Layer 5 of a small transformer language model trained on English Wikipedia (8 layers, counted from 0, width 64).
A neuron's activation on a vector x is GELU(weights . x + bias), where the dot is the dot product.

Input weights of the MLP neurons that the questions are about. A number n stands for n times 0.0014.
n34 (bias -0.065): -66 241 -7 229 168 32 0 52 54 16 -108 -250 65 -105 -202 13 84 -93 100 -65 -280 37 124 -23 93 -126 -32 107 141 -27 242 -10 -20 -27 67 -76 -168 -21 -121 113 -69 40 -6 63 103 199 -143 -67 -64 -31 25 -4 25 -133 8 -21 165 -76 122 -279 15 28 -49 111
n55 (bias -0.051): 19 316 -127 171 10 -32 -146 -71 26 33 28 28 -133 -1 -5 163 57 -108 35 -190 -172 71 115 124 -38 -36 -277 0 260 36 -221 -172 -127 125 160 -73 -147 127 81 -16 7 78 -124 120 152 75 65 91 60 -56 105 -156 -18 121 -139 134 -150 0 188 -145 226 -92 -156 -164
n72 (bias -0.020): -380 151 -185 47 119 -210 -102 79 374 -70 -32 -345 88 -21 -82 189 -106 21 171 -7 -53 68 -84 218 -168 -231 -30 64 -63 -41 64 -116 -27 148 -213 22 125 -26 -110 -35 -142 -79 82 -70 -40 113 -24 134 113 36 141 158 251 -59 -74 125 73 -62 113 -34 -103 -328 -30 58
n89 (bias -0.061): -41 122 79 147 -90 -249 -183 -93 -71 44 -159 166 -25 33 -214 -35 1 -101 52 -112 200 66 17 -16 -275 -27 -11 -113 -129 -61 -61 -25 163 81 259 57 -356 -243 5 -54 -114 -73 -153 78 48 109 150 182 110 46 -188 22 129 122 -8 -19 -32 -59 93 -103 61 -77 167 6
n97 (bias -0.085): -69 87 -7 -30 -139 -9 -154 121 77 -7 44 -89 20 443 13 20 98 223 49 -159 7 85 -348 104 107 -24 -224 -246 -66 -53 -153 20 -294 -53 185 186 136 -210 67 -39 -120 33 32 -9 32 73 -44 112 146 125 -3 79 38 94 76 148 -226 105 17 125 106 -183 -36 -223
n112 (bias -0.049): 159 272 12 24 44 -368 -70 -188 58 -29 -103 -117 408 8 26 -132 130 -13 115 -136 -140 -115 112 -135 -278 -5 -118 82 10 -29 -85 171 -84 49 4 -37 -184 -197 83 24 -186 -151 -19 -8 -40 31 26 200 83 120 -82 55 -48 57 -55 84 -77 -67 69 -13 240 99 123 -49
n116 (bias -0.038): 34 -37 -91 5 47 127 -156 84 178 190 -46 -84 251 88 -83 -219 206 116 113 -112 -210 -150 34 46 -36 -252 -42 -27 40 104 108 67 -27 22 324 -44 -131 134 208 36 42 -184 0 37 107 -68 -204 66 -165 50 40 123 62 -175 -38 95 20 -40 -5 -138 -21 -2 -39 -25
n139 (bias -0.042): 124 1 16 4 98 -103 -142 96 -2 -309 -165 96 30 157 -52 -123 -3 -38 -66 13 -18 -47 108 -19 -69 14 80 -132 -321 193 87 0 63 -35 -66 63 -56 -79 -14 -67 -87 -37 -67 488 117 76 -55 81 9 51 -261 52 -69 40 205 -31 120 -33 -47 -68 105 -34 -25 -84
n166 (bias -0.099): -29 -114 -199 132 -131 -74 -68 164 154 -20 244 -166 -122 247 39 27 27 -289 -171 41 -88 -35 -61 93 -70 -90 -118 -16 38 7 164 -76 29 10 38 24 -206 127 260 122 -37 42 48 -41 -80 132 -2 -27 96 168 138 -223 -162 125 -221 -70 70 46 -15 -4 -6 104 -52 29
n182 (bias -0.069): -149 -22 49 18 -27 -117 78 84 11 134 104 -219 -25 -97 -75 172 111 -17 65 -154 82 28 -78 120 108 -137 155 -255 17 -330 319 -17 -51 76 -104 162 38 -207 -8 101 -357 100 -149 -24 -6 96 75 93 135 71 -184 5 -8 190 60 -16 -19 -197 186 -13 50 -175 46 81
n204 (bias -0.091): -13 -88 18 205 105 -114 -117 -47 -29 -102 232 -81 -115 78 -145 226 -55 -221 161 222 -7 87 25 -107 50 19 39 4 -77 119 -195 -162 -258 162 188 -3 -164 7 -91 231 -116 22 117 79 61 169 -161 -21 -49 -56 7 8 -220 -93 53 164 -19 64 106 67 80 -88 24 2
n206 (bias -0.056): -217 145 282 121 32 -80 -224 -192 193 -145 -319 135 233 57 36 54 161 40 -95 -57 -213 -160 25 -110 -60 -95 -34 125 -35 93 62 -198 -97 124 90 5 -56 250 -15 -65 26 183 4 205 -127 203 150 99 -49 25 -169 10 33 -277 115 117 -146 56 -54 82 -192 -59 26 -128
n247 (bias -0.042): -116 -109 -35 62 -69 59 -110 -98 -107 48 37 62 176 23 -167 22 40 -13 141 -215 207 -19 12 17 -105 -17 64 -97 15 18 132 79 2 89 269 -46 -55 -161 168 -109 -115 -103 46 267 -11 59 -26 64 12 -47 -17 185 -101 81 166 -43 -70 8 7 124 -64 -183 -173 16

Each question shows a token from some text and the vector x that enters the MLP there. A number n stands for n times 0.013.

"ail": 94 -111 -153 -40 -85 20 47 -104 -263 66 51 70 117 -2 -8 30 -14 -46 -102 26 -31 118 -1 149 150 126 10 87 186 -3 -44 -34 73 -41 -40 -163 80 -28 115 -25 16 -15 21 -43 89 0 36 -71 -4 -168 4 -1 -133 -52 -29 -70 66 47 -34 -157 2 27 115 3
The neuron with the highest activation: n55

"ong": 79 -2 -183 -7 -44 -17 130 -20 -51 142 -65 -65 39 71 215 95 -44 -129 -85 55 -28 96 -12 103 13 99 -47 90 89 25 85 82 -137 -32 31 -56 43 -35 -154 77 -171 -53 -18 -179 91 9 191 -158 33 55 12 16 -21 -90 -8 -130 5 83 -86 -108 47 -42 -3 -13
The three highest activations, in order: n166, n34, n182

" m": 101 -26 -46 9 -105 62 20 -119 50 8 -89 79 -29 -145 -71 6 14 37 13 -11 23 -43 -15 26 2 127 17 -126 -117 12 12 176 -57 5 -37 50 -72 70 -49 -54 116 111 25 -48 43 -56 9 -82 78 -327 -119 133 43 17 1 -135 123 141 -33 123 -78 -13 136 -13
The neuron with the highest activation: n247

" ": 29 -11 92 -38 -164 4 70 -40 -111 21 -81 127 -97 -55 89 -17 41 65 49 84 87 36 48 88 121 -168 -20 -57 -61 66 18 43 73 -185 -67 41 -64 0 -89 59 10 -80 -11 -11 -7 33 123 28 140 -110 -28 89 10 -87 101 -357 -45 97 -23 -18 -143 84 73 -41
The most active neuron and its activation: n89, at about 0.76

" c": -3 50 6 -10 39 47 23 -54 -17 -9 -63 146 -49 -182 151 146 78 47 -7 58 -8 -47 -7 -9 2 -34 19 -16 -90 12 24 159 31 -23 89 -26 -63 17 -51 -105 0 -5 -62 -213 124 39 97 -32 78 -373 -16 100 -25 63 27 -121 58 19 37 -128 -128 39 68 24
The neuron with the highest activation: n89

"ast": 127 -57 -9 -176 -127 114 43 -88 -115 -108 55 30 -39 106 -31 -18 -39 142 -179 -37 -26 79 205 77 17 90 60 46 78 69 3 -37 -48 -101 -84 16 -42 69 17 -51 80 -92 -29 27 80 18 138 -133 41 -128 90 72 -28 81 -167 75 26 -95 -79 -108 40 28 -7 20
The most active neuron and its activation: n55, at about 0.55

"ent": 7 -104 112 4 85 111 -68 23 -100 17 127 -65 -8 7 93 76 -73 213 -37 -29 51 -12 -52 92 34 119 -17 72 -16 50 -7 -84 -16 3 -11 66 -155 104 -138 91 -120 -66 45 -61 72 -129 81 -159 -20 -34 -43 150 -14 -134 205 -168 -52 40 -76 -60 27 90 -129 -58
The neuron with the highest activation: n204

"urn": 144 126 -52 -51 -181 59 189 -89 -172 35 -81 47 55 189 210 108 91 98 -147 -54 75 4 -33 121 46 -12 -43 43 88 155 2 63 -13 -57 -108 43 8 96 -128 33 5 5 -55 -55 90 -89 26 -106 -24 -110 -63 -48 -31 -80 4 -12 33 -42 -72 -99 -73 10 -96 -7
The neuron with the highest activation: n55

"e": 23 -96 56 120 7 250 -27 17 -17 3 68 13 -133 141 29 40 -15 37 16 13 66 -53 56 97 14 69 -46 42 8 9 27 42 -95 64 -23 -227 -109 137 7 199 6 -13 47 -96 145 29 -90 39 -38 -225 66 54 64 -113 -117 -134 -147 63 -75 -108 -87 -44 34 -33
The three highest activations, in order: n204, n116, n55

" D": -45 -12 -3 -45 -17 8 80 -39 47 -23 15 93 -26 -4 136 -72 0 33 14 -3 74 9 32 77 -22 -76 31 7 -69 -109 55 190 25 -115 -73 28 1 9 -55 19 -5 -53 -21 -75 47 -12 53 -14 134 -445 -84 54 31 47 89 -77 -69 157 -44 69 36 12 -34 66
The neuron with the highest activation: n182

"able": 47 -14 143 -5 66 133 85 -42 -128 112 56 -22 -32 -75 121 151 -63 64 -6 17 -18 -94 -45 16 12 83 -38 57 50 107 -13 77 -98 -224 -133 -77 -54 -8 -20 9 -113 198 38 -15 65 52 54 -17 -11 -222 48 33 -7 -58 43 -268 55 41 -70 -72 -69 -59 -2 29
The neuron with the highest activation: n34

"v": 88 3 -91 66 -58 8 -19 -61 -113 -2 -120 6 -79 -68 135 15 51 49 -6 -30 27 72 85 16 -78 63 -58 -114 171 75 -21 112 -57 -14 -94 -163 27 -14 -113 31 -42 -122 -49 -187 137 -119 136 40 90 -90 20 30 185 255 -114 26 -58 148 -27 -53 -20 31 96 -60
The three highest activations, in order: n55, n112, n89

" there": -2 -118 23 18 25 -70 3 -59 20 -17 67 -55 -3 -22 31 60 -49 8 76 8 40 -135 112 -4 -4 144 -93 -28 -9 5 112 -29 -181 -119 19 13 -34 -53 -54 144 -67 -53 1 -132 16 48 180 9 -41 -140 -3 229 136 -31 80 -191 -62 230 -117 -55 -35 88 38 -1
The neuron with the highest activation: n204

" inv": 31 119 -75 -98 -45 -144 65 -53 -48 73 -144 26 29 -115 175 91 2 -21 -69 -77 0 53 121 55 84 -73 -15 34 98 -45 -42 171 82 -78 -102 -130 -31 -148 -176 127 8 79 -73 -124 106 -54 120 -13 51 -177 44 130 85 129 -125 -58 45 28 0 -41 -61 57 104 -49
Which two neurons fire most, strongest first? n112, n182